Layer 6 of a small transformer language model trained on English Wikipedia (10 layers, counted from 0, width 128). Numbers have three digits each and are written without spaces.
A neuron's activation on a vector x is SiLU(gate . x) times (in . x), where the dot is the dot product.

Input weights of the MLP neurons that the questions are about. A number n stands for (n - 500) times 0.00099.
n18 gate: 669402556416324315500540536470520507331550708605530456542598623337403342577460513415559464674570553557425580418465376399386785431227321653633816503657421598513392436436574247397366653701455441500503394457447624529450567385449533344295533386539432523480539454626673369490470457625494339314362596347500741647468470490553573582374374566556613448659536473487421437469497457513316480562503
n35 gate: 414445385564745493556343503500627704304376373500573617686440585511353552368450569610517702472480441599328482566510407617278633434719454556373571302524389531628431486664712399385369569604473562456371306278666401606392638344642583462642434579572619503587351766301500564229409413468507684479323542379609448525394612433413658427599549612490534497496385667365503462310510662479382535472670
n55 gate: 515603555503506274401356494491470615460596328482436544307512431716539540366591354449555551625373454600431559494449442621471395412646478444580538607446558470488415475355467656651461470560404449422583413342662425428500447409494570386269388551741452534393311500380709416427349325406622516519604401684546476519750728357485395402516445472521533629660534622579530598472391454356457570551424
n71 gate: 510626627651649597419456510553638666386500470432470469630700520534599363673452576543390586343416513551589305394695302473311582527553554608493534410533614480387453493587680460567513665345497550667386536507507619303607510573510577372442377401648569453664657182483619476393692369309532473267624537413537820514490483568607436414447426453673431661431436415573423366590224419493530424517440
n73 gate: 468506633606468514421451596740561352585652558418448566727541369513458532326593649516500375579362487583567493371389429668619567523377350753536719516358649613723600450550430468591667368500570442669412640566574341593428559510365659420503490587420468637555532365409420669591362464583617447510370408437543689573660585440812559568672477441455475663460454593523657705500513552629364445503484
n76 gate: 406500503406537550665531534486338578593452433592582695649438574410567486350312439513374537535444555545571534578364439466411507632316459521459618445390538659493700483457276476744608422521339578497490640738687531483452452456632429611723595436701523695285857283593372556527617558246377451634711428642407453625544490462439510551623558538425507309434353396429293684377574486354585561470541
n84 gate: 426682475765561564649363489461710568616533621486500419615410380329564514384489443343518674812476449625635409153377710539259302604561464533435294432514676611461636661535507629612564393433411543380511539598618493486327683668392887613515693521482479410529428514605393306410387572522559335420514442357533518650596388654550562418508413409547486450478312691590483734582582649463622353564565
n92 gate: 523400523493626520411173613585632659559460490509392666642579631523612370392683639552445368267657513420400490484465494581688548565490507418497530588430637643500494301459548604444665465416278629570507618408399500478487285705497503564320477494356832539529406636395510354637612451570440424546621668655391539487677556420533681708548513520662644442570562470604481614587519589517650539523526
n97 gate: 606484435583426490523523465484449661493517532544445533592462538467468545265463526490594343533343578477429392691250503542316702348565497428457580493570552671616338315418411464477461503517471500356259478599387460401621510396607542513463468532577388269497601319376439550503339464384339742503513480431266523579638602454581389387545444539704698529774445278351497383567285523709646555564594
n100 gate: 241345355516481512650535512398446636437623442481681480508500500504678496435228675516500674376492653340365619594637659453459566492590693441540548504469371488274492360704400723532632698419400457711704228508465420481968683317542523388304337632434546461496531504595527241488730449592302420441386634527480364532388547588390528387338607536449569334456402348375273606561701488580543278903539
n110 gate: 693525418624655537464368584532454479661565627407414718441672510489665376406776422539383479616576375456465443574281680465679363401425518543514354600483461305380610282448448528264567637393553623486311493547596318542403580454376472500711504472773573140450354567443214315468392607558158428450528410445507341355507525449496468546526597450596493504409525649507393290654328590602500358574514
n120 gate: 651451489463468693690378500731430440396511658565400580407576510608542408594591539215386447391414353409451482525535652772351511443475611518482602660562653337613376573610406749514634532599279553455614291320440551679547449145659568619511620349668608493443379397636507485543367343602497562406632579421457599475525676478436371610398278270518360496251679471418397500390581406478511440274429
n125 gate: 632584518356267324511465462742292423585250566544511493636551434411493640531539388444605535575734563600573408689432559625563541388612486621450654630284426514622773296571379461380503701540324430517292483418465564469595354500551454614418441451372541570433514402532284550272571655475459439585486500548479528432382450385465433517318454504063524628529465321651375514511593677730409619382686
n150 gate: 526633441454470398518593444467415550527434524371491482543517497410435711442436515476363482667583189637538401370459476586650283319509467488545445491613580559722595385509520533566600565595644594375384608443524552435664600657387512324412553447485299485661589376476403633565530464427309639608458593451524418591600554488375500367579518425367494441414389542654382610521447491488265429453346
n170 gate: 523391640637444507440681543424641348510743510494533565532616431386539337715490427599321457626387460616392517685614305417563572477503477315227480443477577434444523402465677363497474675627569513513447441591420619470637520367723530503666560345398363770383427536312563476330460316537532571389653500552463678354536554581507587616482349413533405402466610449753416353548776635429420424493497
n206 gate: 503537695448350581415443483594755480703408543240503651510416526456397376526524607646627450455529621356639409500435383487370579276510385561673610614510517493393570456513447490257710530517510483645470388558570620235422653641422456626589540384507642497439517650676277647674497470455559254642584436406510384548265693404709547550361348486473457490438625637684464493635460541545584403347463
n211 gate: 615542454431500441736482717712661651575543426517450428469503528360647454420417574500387619467449354348248289574517605655377692514348518385801431727369571179496496598616287521511444472452524381535440354410313634622407388458411295514435623381580657440774766507386591424564557582232369500586507414493425500511399618392596489610571546572433605734478439699472425521632591382438472394384447
n218 gate: 316274476741641482566462551521585551667598452750510648530547385709633435540454754415510524518497566666452357706473438476381510593548521451294620389473279503631541525403547455451575449372588582564289595437610299452503532579336324626440641483629459756625555562462442282572507452472493532378535295333573654581568462616458427362581538615569256476404348553559300597614646203387555342479610
n232 gate: 389443429472422422459299346748436669473479691326517427332398550689567517264597571416720477604398698490403527517401662298372523480693702404493354718583446415527287368362550456603429634328554524517514600565449292363462514395332497366535375476594517456442510409479729455388627367413464649548480579563644517545403336666483452415460411562385563483406490500235438299570473359396463530732483
n235 gate: 587416592444699312349599701374621341634531416484490545563372330589611425576378595453439369614516367636544524453381338416589587398456545617311601456314544578453449483523413568747460359472353396520650587552296292617411414534569436577632395376453503510599395466740406562575600425646490594404493387279472662372570788441384452398507606321764386403608264531609589626423570442469422510692585
n244 gate: 483429666382513429493687396483624524592366507389565490619399620449513649606528568507341440704218524434420654439440567574450286578422558335387465612635344551412497351579437636695624470567737544513605586486321497493756583378474456393607328651330503235211510359623376420598558524639520421661649503559479466334447500490497743652360623589750557573591548604530375480437497558656544517450432
n257 gate: 645555444581575476431566471582652305394374487503431657370412458606655556618356637487667503433623355845277596526599474552531577608284566397553493657513415572627529437506494497368526432456616270519378433391582467526405530542510206619507279591523612441559673467421675376376546454463503573404562579373659584687319361433408612559302642398356506548423461607451516605530607566242382526497435
n259 gate: 513733416381631557386400345689424564506343446525358405416463424542348516440556455427506560648603351543532497625509414487358544510677471386288572333440394468593442552432503539468360487311462414519516383448526595513209595510694291462533439401595632655439372471549446664503643645507487556597313610456393462425348571585339335298538195643532611402553571431333556651550424500691465423401587
n260 gate: 643530554279403577337602374537550832442418600484524459552321460346480497586438453413557580669441619410583531403562457410461653379433609264309683591526608503631564294497450483391440400281301470437300368548460555317432425382536217616586591500424616490672473564656393751571227409521608510572368531349524607624430503596574500517360466432443414460455378452480539412430380657497345315627651
n267 gate: 444484450585724514343477513513687625500365585529593591310433526694526113481463414575421422446625633564474614549565286355566431335543563453550825563707507559520526554484575470453480628524667365588510532372721422549607456543619573608490543349425477583550576477717756193348510483395677422373444473400560441719422363598616587447468443624388526451520600595474426560538546631486533622425593
n289 gate: 577532539537500368355461458471317361510490465308588470608585583546439474478620455432454551537519209500603257500656600432340532189311411576582570621325546438338500334553487513749503465608522513411605395424305483506572348692519507494367646545381337634520484717611458696493612621250332437632461378645622587394497507463631441357569454303614484474286346543458525549446539510507490438429516
n295 gate: 541375468510570550510477471671455503389556404325438592566537544500446361434421349344677465684394733441631679644513510538547506587339445503683487519484442574744468378385335555432407714593443433434435623729664563462604572307403452344477648500599642532435445532584423418568474442655500569608581448613441414382430428625319233397442331650410389525606610349481590636620471347652587616545307
n317 gate: 403481523497448599500497565363510435477566629589602527595484616311474379446550529455520435333630585533620312448545529422514532253585408387417738503526503451699454620617587313372591371456487477307395564563699510613612274741618683639507363791403497585566565412661565527471401618647449410407507371303510584347629629600608371523247573411350452407443651530520462451605426378574673608429598
n18 in: 573523638517400468609239530672570765728435503497642534523559715691580534543352654387587487407340263445413344654562246621595414617544571497626804466674436601560476493425583439449520427552543583560466487445645407493415455510513547424400473290603560490456386433731620301692360297479631696541416602412422403414483517400497279493572442510446576520614588466719451682483374374435473638520540
n35 in: 610592552633526485388534482548680504391470794543444576496651631579357704522375445471196507564575466382463575182649393544282445526611433496444481485507519493822589458428321422564699412546405290445153551357522447533470247493413589408564766823507591522750407644455570599426395563439630579462474594406793574428445616640571230281602526440537420449634481451574626768473540609568552489397526
n55 in: 503463480375487447660469683544480638623600246667463448385562311661437689662441520463706420548458184469116425443338480483525440527433572527329507470404717571497605500454507429520436386413550694344503530377554376647626524544605385533383349610540576520449470574544550648486404395334631645572676531651572403596620503503595435456543531548295566480507347569551542375517257456624567769697578
n71 in: 575553504699470290523664692603673511722349613614550376470463519616511508667414242455929492205551420613489377356403451481472320265553745461550531489585340417485413713496623515515319410606538402377527589523515310485404357523563344421628337410534556523317515511527643512238442592558341632396435381574257549295324657391733515352524469458629481478195439298523732458602466742422561333462576
n73 in: 743621582687738425464565387689814578626620496517532562465528556616303671671515578302514440518600460368486536475524489472530377632400597406681727482674253667621643343358465428612535390555451447300439626554422653338604558735479596711394710574613409367403382599446723485596308407584549515493436536427572507365521403770511561564443320670443518535606292529457531411633415569394721454542386
n76 in: 673518331261561463413691433518468507330464454594406445483420496573709493367603364763564355562687493570518446400654450514410585557604258322453452579587410329418368537486768148489710429456426422567453665584346412443680617589483496412621482567567444518543518582652418577561591309636503719449500486597485333661465160343453442443382518529629345528732590441335545514630415634742586243429436
n84 in: 757433689399395551492272567470840616595577582380489265485409444366440677607670267373579593608595481465575405192404691425480496549481443401397222292430568635601590646584489753606680392547552549567576493596530269325375354609390549690523515261548467648470673646527406388609508515608577446363579470632630694496582321854508732519444500439526493418403561527421635500625683630384666417444368
n92 in: 476521479297405460286443625341402539400783629510787269356425365732535370562276521402229566464561567392472721546627525440441399619299496436393421542565450423482606388360507359592535549693584601697525531690574612469504518616558472674608430507590434564319465363486584666535482319587596507596302475534486322439350610579256333451403607521430444451540362651387534666474490329424317605283349
n97 in: 437525131496648419271504524511570514471324416510447641669404608464615578604464772633450738666555732384419403521427373317441650599801300525547638656528411489535443280435427472582475426537486591462425535446302496269500529500686652601572366535591503610603627627700468587479450479485531583428518436359539563247524664446596550443365618453504347647460479518465356333467479177699482338377390
n100 in: 404647582392662325465422496562488450571587542466692667723519194457504453698516484481558523619447234297519268194682616407573381275317571496441444477379613519423550540511511492665585554363746608347422466236570583535355243636663694527552430504538489566371173384543430429469378324619262345386539504258736646532707473329695602446760669414628435412492285587333504633444450551293457531442484
n110 in: 306561384414453447672277374467475616544397507391361314557465625360486602674199533450565435585623398630421478457390468644309432605231735658574563587532617753638565385458346438357514424338464507339416393533384329622584644486659769701266486435504689431380565421573651663286522467422599585496493603546507565463486361697314559446450647629634432504455248519583570587530364324240507656529620
n120 in: 628521466707450653686593450508210429356334442577420453386472426644599546549744709326358293530691601384579398709234500663394574609379601568182114550553357592613458496698582437386758600543301463578580418441588534450601479303598483343449659546442393542542437604386662474538564327590610577254550424484441641282281483825294513646242648237525648628310390590559370282660202534547492187704462
n125 in: 411374598556626387657518500590325583343445453437500367496339461713396431369496514450330475507514318682672420330638421460401268406670471353559604485542326486605655489594304330365493669522496644347413621089377204511460622648553551729367428518336550678540305619376597563641375693396613482306536540539416414622439522659409613583592427716532539721474646489507504667466521489611619644414627
n150 in: 392577564483516513604481649503554385390385459578519398337444323438357471462602478535500389461341536609287546615384558478466424327391503399151418610418500555413426526516383674698395452330421462317316532569510750529393621391572416535470407446417614442419555650523340500461448426503628484480371500547454462356710552658610448201346412526465642573540581654452734577390360679441465596388458
n170 in: 554564476511534432417486476486493517600618355688565622424829386452473428634528551608278406458701322612382472544487388531385537534595490614500392503363599605354708364655396548239696422366470442513709463493258413695503694527679445598469558436466554572531360544510591503466500548437447702524374438517389463691402411531459411377402486217473433557286531601701526548387662310640486235497319
n206 in: 559243496573266516424639515549400373587698452518496469635540426417448481493519470344223319729620474496511613500478459705496655437612213413561232365588665653638369435598496654643504481485459559430489372530560626393511534571489515507630578433467724549023549429666474531725621316799416355580549269511492674298434704592447545522432511670627515323373632450567533534419348443695582534237425
n211 in: 602544326644294392575399537526562566407481511686571651705493526609478459286417607551544511508668567322339276537594559658473507341374440204560644392392522220375589500482405782575401540270566427493388409812644564456466538511601478686315518350825518515611641338537603417396582500413554662534493485619391434515460657723441612430319605691710467635656571753652572637450624537602389386621615
n218 in: 472382315325299740630468531730410410539713369503363529412315658542541845456696535472406376482422409529576641524493465722423617486347489366451571559517392476479483706348486577563479545608404465373290445496406400682290457570385187510450604634545428437409462569525666696458606342614619550623608507629415535521411525724566349500726620578663349452478619568326453573568448553354524490455298
n232 in: 430349361587561645698378406581293402497600617349418555510379720527627628550493439433612370752608568503463302396543433318408360382595459359599223476589469621513706448376577578510497497626640463397429679514368562310374531537562351573503483460607384527344571574503356251510329751670612735527537442444593168476347524590524452544514404469382613660583483479432628530395457544503483473443578
n235 in: 547357382405518354571415471308434614437594657575511560425457704485438548215462511690312434459629634372380455644435383537477442526511392148519508478428456732434577526450485696433456690309416625583441500421441549518366635334579349500345540566602478804708304643563375387537507307492766718336370410461807405349580813417385377282735370537563446365485656500437432315542442537443496529562533
n244 in: 320577342518615511557560469444608465486607576514486615462534317525549518617378406577300514403585500705472585542435350444507368517553468279692421454661697364549791299503559651447409500413434535648556479422567539583454439686691721424249549351490431408606697469344535704553528599486394697301651518469443542564465383453662557514302677213745355597637246597423643556587607440557616392618654
n257 in: 160556667562528696561475405496556518396468353648614446521589545590700504719424401549422307500373696406525453744576609556459227504518557514277406301479521627564454341287517631407451514390321637552532486486387471444664280458514567328511454539357340546493333458439581417315583454638452413658415737628363409229528385576575471596425410328465486399803450417330486429617451547438365617402298
n259 in: 266520554375369507418572379419681487568307302480650569635392650473517259643327693490409617458589186545651449510576591358468557432588462431332625286417497486419382497451723449507638560602517604570425374490514736299524638588441534503639476570420447517537459426524318721480356374278648344558534390563407392524567671652483449412378308473449443393364336483490421558654423634365476659473439
n260 in: 596529290511335508526627457677693281533482550242402352461427639237589540299574583307493564599465642526661423619581597690576308504547409376588308464486580737442835331500507572431425403362472514362475585394399500482355427637542489575496446593439599667449565439547608415514328696404423463617254693500431504493585460338203464277485474394662450464700261260460448496612489460544720432532410
n267 in: 438529382470405634552563652636594606652410220440441470318574645533754504500609518456533482418454437474475604460622358686496554548639411526500327493350537701423489788699655368422464289584659467695408439556427324420629354416404775612474328696424370600599416379419526305629578327459443605559529404250634566474562241380592537595286507767529579725685393485647457393363438671568599683365562
n289 in: 551497220377435330562601423549535387454437371346458580560550510572449461360470523474373558517396372483545477464522452413364471445432411516582463490433353464594581530569487412533642432557571606328458325520523271667507474588595442433663591333487423529748532694480503789266359604347389633566415480377599545520426415324745484536376585132623513548480631381659472624621455421477532714661468
n295 in: 564519568344742327454842382604548455533741590415581513456472392543455442500540442561416529454390595473417598539611571519561522581581425510553586289472438213284248543531481354353452288658526596525552347382400437516422573497421481430338623481468666363676558432461690368529530611361494503480591359528372622649442513560529104341486412487435516490557438447464462523309455559563448506622477
n317 in: 570468369529703651571745437592598605582615751476482417342374559454497623672576402566475577493538546403538472423338766440459570458377614543464486493589585310542662716483521662543472434402337507441709403396616846507344478588548320302687398626309199525560532504504542378426496627334418673397620450592725395514643521374525479373676411400532680698562578579317524500478420529496373240451475

Each question shows a token from some text and the vector x that enters the MLP there. A number n stands for (n - 500) times 0.01.

" suffered": 461483460517372321567512526582590458422527789318399451516566432435510447517601647578623446432613427445440277458399480387441507465409425407391265566582495674541541436568456377467575581704596585428411479508555629282594522578457499537468494674456566636480545516483460486433374295399503464372497468455400441442529552567484594588373561464349430429408383378647349462282432465439493413430571
Which neuron fires most, and how strongly? n206, at about 2.9

"s": 453467517330508318419524328481503428580353620409409658355530449585554494367390523493571306386516622430380606568615474610650309490487539524447227496556491585449640678475494410552534495625509552563464550586680591438382642537490323370409436593452334406455494425587572393390366377506516496376521456491488421302538588608470433586499549431544518407616421593582696560404583486475566466490418
Which neuron lights up most? n257

"Edit": 421409562381654335395464488602559439443525533490227449510377443594552522453521596558473629461562484536365301573382530447528413579593496342618501506488547667507558569517389517545316488463430484487509596424534705509675501534446350461335434568341499345300432661523549695434434490587633465494489280304268548475337554622305544406564549498555617419565535558485618582481515462572578487576595
The three highest activations, in order: n235, n244, n55

"ma": 489457551512477403389583322481556491643513591534386498579489412598416438359484303468330661430620386415354515375366543596628495570481571250583498587564494436478408630599541538538569520470542550357562449590348603505532442539341378515469458582618500468542605559607552516449436500493432576429440354486440478495592427392603502555832395585498516706524551570567522501509301574451461389449450
Which neuron fires most, and how strongly? n211, at about 3.4

" C": 418476463455405358436528507469536584411358383462440455431329637594445621514473506440408525429553359525472540522377516520776486588441530541427453574515500521413532652660469399589381465650497481678557556436614599329569418613316586655501470453400295353455680543500350394472468624493349463527425514431419388575518514684693425477664545510479363582439524427518684458471493479534512312400383
Which neuron lights up most? n150

".": 516453707330449232424476331449407469489514604419464499596679417563547366621564569485477405550676571543413379334542637553529488559495527482371309438589544623460633635636508407522572390458496461569576559525573540566465545538405417583563646526475493546571685536523440536317340349673582492447566588609395489489414299650564472485514638597365578589600429421408544525474402599395589547469628
Which neuron lights up most? n84

"4": 587581454422467379451555408528445391538551716346486464532559648408424614442587539510464453489644532390323534558323325654643421701565439667507493455512228426357596415507486514585591529597339535517367513498581704520605458405310365506474629550614340466513544444391437600480388425473588567548446347395438557477494455597617535353592537540379413601388592406493477598642577585414468618552442
Which neuron lights up most? n73

" ended": 466590552446382377366473492586549457514524741548458517448448442333514514519487515588523378504630412512536360577487456455526436463596484445437169637617390648505635550583500343489527665736514532503465536622634484361416589645546462596355562544622413575538544532574571546328297374469549401397361491473624510502454436586697544486463537603445443269352563457585439534380452583512487522377502
Which neuron lights up most? n84

" agreed": 494485616424343333649473604600515461437434716650371516300542545440535489610603624459505513362666501464666476549479426437448413504501494570500276410586495608581552518504418369487510465640532420510479480587583612481597548647486484475393533626395323516439551559495479510416236351416468406263423446472452406492583568521561495558402653506446449534449524448507421334353415618387521476198520
Which neuron lights up most? n317

" which": 398466540342509370388482349655438520562527585559390425392601366594558538489509258571587584448535546466436404423412459764470504592599510554441288628695408669530488737506462317535450462693493604538467585569547481548463567445532441537485515487406416398627581404582657496453465475476482504200597600436418574383515453581529433485558548423492553474613505422542580651379374629438464591561491
Which neuron fires most, and how strongly? n71, at about 1.3

"2": 679560591566432552373693434300475576549468639614410553570561355658605526368496343437502477329554408328607643499550331346480364569540482579519615424513326583516596393580560362291351354543386394359530435343483423567471460464362609437673652508437553587386523416665484546481383361527479525418549453459501572612357461556419449471616474418482492435471483488578467417615420611415422531593520
Which neuron lights up most? n18

"1": 608580614592448544374651477310462461438317554593306376459515415656575647422396461501496413342511451363625562567460409414501363576423414591485563578626503647505510417596513421359276339541350391465378480378496433477589512503464531467645596616471538422359513395749390452527369378363457512410551432372328570500452495533669509485664546543401519520499530446577593465551503539367419446504357
Which neuron lights up most? n211

" ": 453489375493586363396550565692542476570451539577415369421423399545545384458545437375539630592636524410611222430493452354738549589467518293390569555512525607550565267635445500488573495443489537513555421541533542765438324636440595387471428552476402496488504576566496458535648425452566521495470709629393603524459542646396442455609378426589493636497491441466510606317411544363598382591432
Which neuron fires most, and how strongly? n260, at about 2.2

"th": 577552451379361411433619457487452545467489430455526547445495485655449587408638567545308337270491228420497519613444442369649383513393431461615394560549338659488631437489377541487407574587493479652439430445479492514418474518361354449518526424600327672660695521627555538450456365451662466397457503403538548507447465528598385412480366583518685637660691511512517474448450547437450581398422
Which neuron lights up most? n18

"red": 323514385424509192471448602592468412621535639619485539561621659498544463490396493501422470452372369700373357480380574658611448505449575391518435510581455662443299469581431362481492559454447506390481424407643807403520525600455593531495566553503481315355632486527418499519341351525606639384405512605456447499419533415595529391600511601544470455455432472469655503494656584597387454636413
Which neuron lights up most? n150

" Cro": 423379573277540336439521293489727534523375643597517518503485554450616599486483464520501534448560449481539519662510406475649377565399694294471586456510554594515386387572458465451441498498516426460602514355591520501718594488413631586635508508428394445560613592386442417504461404543570547387481460535230559515438521480413545447679410468653496503776423505502480432394504404585443541622538
Which neuron fires most, and how strongly? n244, at about 3.7

",": 616521543476470391325500387514390589434551580481493561438756339405453398482547573453455403450621627510387263523486390425561410550526400568547372760584428633501511568705467410424503566622445542729521445616519537501630448469457483504656481513643494457342461531478403613418484413640429554381475347507253464499411615553547399387614541510329500543592408313491501522424583439400489489420435
Which neuron lights up most? n170

" with": 533443607331429254502450343553520480497566712479606495433647490627570539596431525523376464605623401509504343527434573482475443526455384438381138361496550577625667422543583364345539549594491560308495568625540423583443405564462496547501479536503462460533496370509514605501401556477524486392558484448404561284455554621495370386544589761480566473579490457553497539285437525501440456417554
Which neuron lights up most? n125

"re": 420425547499525286411454327554535386578472509479362702611468424541406493556493463531537548472555500474586481515434474536537407506499641347656599347502495536439449483557547460437431700549487414352576534404601525572752647533500491402620430546568433483529404447491555490640390556536507559444402598377352677497348423599560495351742394514494435648434719492436476307585308644589391453555555
Which neuron fires most, and how strongly? n71, at about 2.8

"UR": 546429476451453422403648435474401427513486321417623331721512471647547436309334547678423454427617463414580428548428459422632486468421606350501417661409409531528496471438367413472614498694482629466572541485667624391538451487342511550644457529496559372318669566349476463441516479513509425444513549497468460402523368584490368455681618521558355543648450314569520380552521486473368502234376
Which neuron fires most, and how strongly? n76, at about 2.3

"F": 394374519502409354393562487601586522416558403400600541541595443461636592381430472551411417441547386458488319510606514347636340516327555500442479451475401573437414417510527320608466484594607486570594604439441485567446610673486669669634473526361427580445438597513376350425273554582514392497398638418639443652366426579471400437675537494566354593597435355571335420534536474455571676590463
Which neuron lights up most? n289

" who": 396454446458460373448467365657603511543436602537451541407604354687462446401549405589522512399473646376557416480491493660453452586482507498519166629655441678496624695566571280432454454662466533545566610429482455544464552556436482434515389479405458425512549461518518461511462510512417524254596652564338596309405477630414462371546512492473575503631523380448505508299398640541549532532518
The three highest activations, in order: n232, n71, n211

" J": 432421513544357497426469425633511593532456452491401353593379706506459674518535590536480465530613321540424472383321602546752441551426428521456512631477422564428555575553559373535483474620406527607447575459550650393561367602318494701537467530426453362362642505447400454462498519559478468552352469437393432510643533764559468428674453580462402427389488480419637374438442468517638254507441
The two highest activations, in order: n73, n84

"ed": 474585576404381303522549530686467502510545683502397508404610435354470564465576528568497481430593388482510325523386423492568407427466464524502242622642388568501613541511417308511509602686613554508562425500670679220395552530523472397513615653565405510493530478547453547413248353427657507299512525510502379590433534499669566609444518568420482425476572350548398488353462560561561543410555
The three highest activations, in order: n125, n206, n18

" was": 432513577344510356418519523526587402380482589547445503511575331618637518577585580558567529365583708471429339470424432344499567439432413406446314438547462622543768457609398430593601602618379393581512510422654582397465691604530490598335500759491507415517516490457601520568463333410516455328492407467425525387473528520555639467482631575472414445494443471579458531481311536376648541333731
Which neuron fires most, and how strongly? n92, at about 1.3

"sh": 402425554400472297530469640559543518484501640653492417626458533491437620375542743612556348396515543439400291477435493610502380551321632304612631722451455599494666594348472452433544370592391644573505499557548454414346453526538530527631598562504452520346642563555502416393392569457688419339515530387474459565309493543417381487558497488652423615595398485616416579519446534455629414548566
Which neuron fires most, and how strongly? n218, at about 3.3

"ative": 426525536411473202497573464500618475396494661316500542369396398551598358543621607517494482484541458369445383546488546445475507541464607431455265580551428616614541385525413463562356514704469645489428421473413607569608456477422416407429442553473473465517552453568512634430444242534621598435596483454370469398411497728677372415562470275497486508544537498594447571277338522296490558466632
The three highest activations, in order: n120, n150, n232

" a": 334514459352534461478453269455481438399462447491521475412633403583422385562736565639471553328608468365481313490574518434506409463465416430510376559524511523643600379546472344531594485689568480510596430611437562584712438543559520517499331628337411346618531581672511508344542452361633487302511391521479502304474576592616579516437609471561472565594495587589472557317526476458567448345681
The three highest activations, in order: n289, n244, n267

" designed": 386652684379474259447613620464519532613412789590551391360507458440424496538670578548470417465543367559521479559429537549539497543459517469516198390444559573526463495572352443395399533655532485511610487557661735406482439586431448490428627570530518498495519520553507669351277332396599617317610448527437482417490529495471354514502462416607432461470508544470554457337617513390566451505554
Which neuron lights up most? n170

"f": 403416405468530306495457535589529560608686546566412404477526395348620450267454447670547569466385522385578555513325567439523444568449535404344563407477410568578379353322450526437509494543596576525484534514563601681400448538387698618413371475649353524385607428576567407481585406548427457496310299391560561700335548781483353446550637379369419559473576549514515569574548487563410564533489
Which neuron lights up most? n218

" French": 449432480341440146407623409565641570387507626405430473510488407577525351364585465423387496512532390275455475557438495458449522444482581405473255506705448689580539481577436436448513459684520483445469421373541696464569437570359498481606518621442485510506523454617505618389412420460621550439593470480367419481376583567436427429552511397561368464623430433501427517233356515425471634521633
The three highest activations, in order: n260, n35, n235

" Dick": 486424493524453213403494418520650604493588634446394499615451454533502628414555659548392526559538345614417492418370546612604500563304465322555510376503572587537489381535493334345553505550450519551437450467487545559603792625449448535517549625573605433429601604460466609364416411719553585555415443314443467442400460675438498427702471479461558562536505505421608613411496639466651473362459
Which neuron fires most, and how strongly? n73, at about 7.5

"to": 502417422316586523352473471612593471654452470431408587619579479417432661414473413534441524423573560555647416578478340387543469557402465478483421545459504526381671248430540417488387401696477663439453453577465522476565564470570500394526495521531341533586565675577533520439296522588491419336681487414236439530560380568422525459528524637631707460551652530703311592497349499524503455564490
Which neuron fires most, and how strongly? n97, at about 2.6

"vo": 460547470328499404345561485575504540450649457555363418383510549569490508363406334379498584421596485579375653426294550563627500660539602370608384600556509525459432512550449435525545399416524502391467474548549689388555292509468515642598441591452525453437488533441494511528272639508540463468561358427454595508439396455717449683734476505506382757527582549602542416438400524509305495565372
The two highest activations, in order: n55, n73

"\n": 629546553345459529329532528448338598362523599269511539565526388480508393496522681525315432468652534389574386673555487220477461577555560616410525487589469590402562592754441539534530571549532473523400457485400579544547353585486417534476449570583439387572594498657463560398293404703538482496560560531353421473455455665405503326542527655507589396538252378440499452444465469370447448414590
Which neuron lights up most? n100

" and": 397583490404562417463335407581540519542562560522590508354578496575459579481481430525584500488548427447264302602538370391492520566488427561386136587556617489581593442492447295366567439710533600476524451449537370479367494624558397451593490547515391326476456482585462462521465433491516528193589363500422482528433467682613504500513511664517604467610551481433421540332462603512551523453655
Which neuron fires most, and how strongly? n232, at about 2.4

")": 434558450263436456480534367536444573660458370408496535359643414411580475478612540497469520464580508487538342514432514412462457512402474487474353600668429560454632728642506415467510522582439597726697659524474644443558668414391412447397433451522393533473529547607528710536272328437514528356468587580477522491418566579454375471516552602332520492637497449471579482439408402460310385235415
The three highest activations, in order: n150, n259, n35

"er": 584389573379585420496524571515582366652493595608424641701543503516522573339484402561614624498514356398338366510398557519584404514441628381762638400620557523451535475574529427420316554474404452476572435411553445628762523560405392462419253586533498470453596630490515394546578532466461530454412596543506621448375568408477455406733442604436438549402484360463405437440444528448387415400537
The three highest activations, in order: n18, n100, n211

"um": 423571416386554177425459529590456449495441555512494379361461452484506458394409621514498625489550620399362355458519642675552442406589567413658559594476424601294412477386527325573458648563328561385501416583506488547664434503593432515395383520585460368374490401625567538446530431589403394420220495571444539381518467543476546537670538420268646369478423443545545514485497374561472507513408
Which neuron fires most, and how strongly? n100, at about 4.5

"cc": 497448473390402405547453641644564648424571394481585455370539311653540552346542427454654472394450442562319254519469386529553344280571594442635580483523465500434431401461373555535385371588519419569510441601567474633453394358565521597519340531478406460469483535407471250493495498627610470316494416386313621585425572507595618535527602472500499437531524473569616489574566450527386226535406
The three highest activations, in order: n211, n55, n100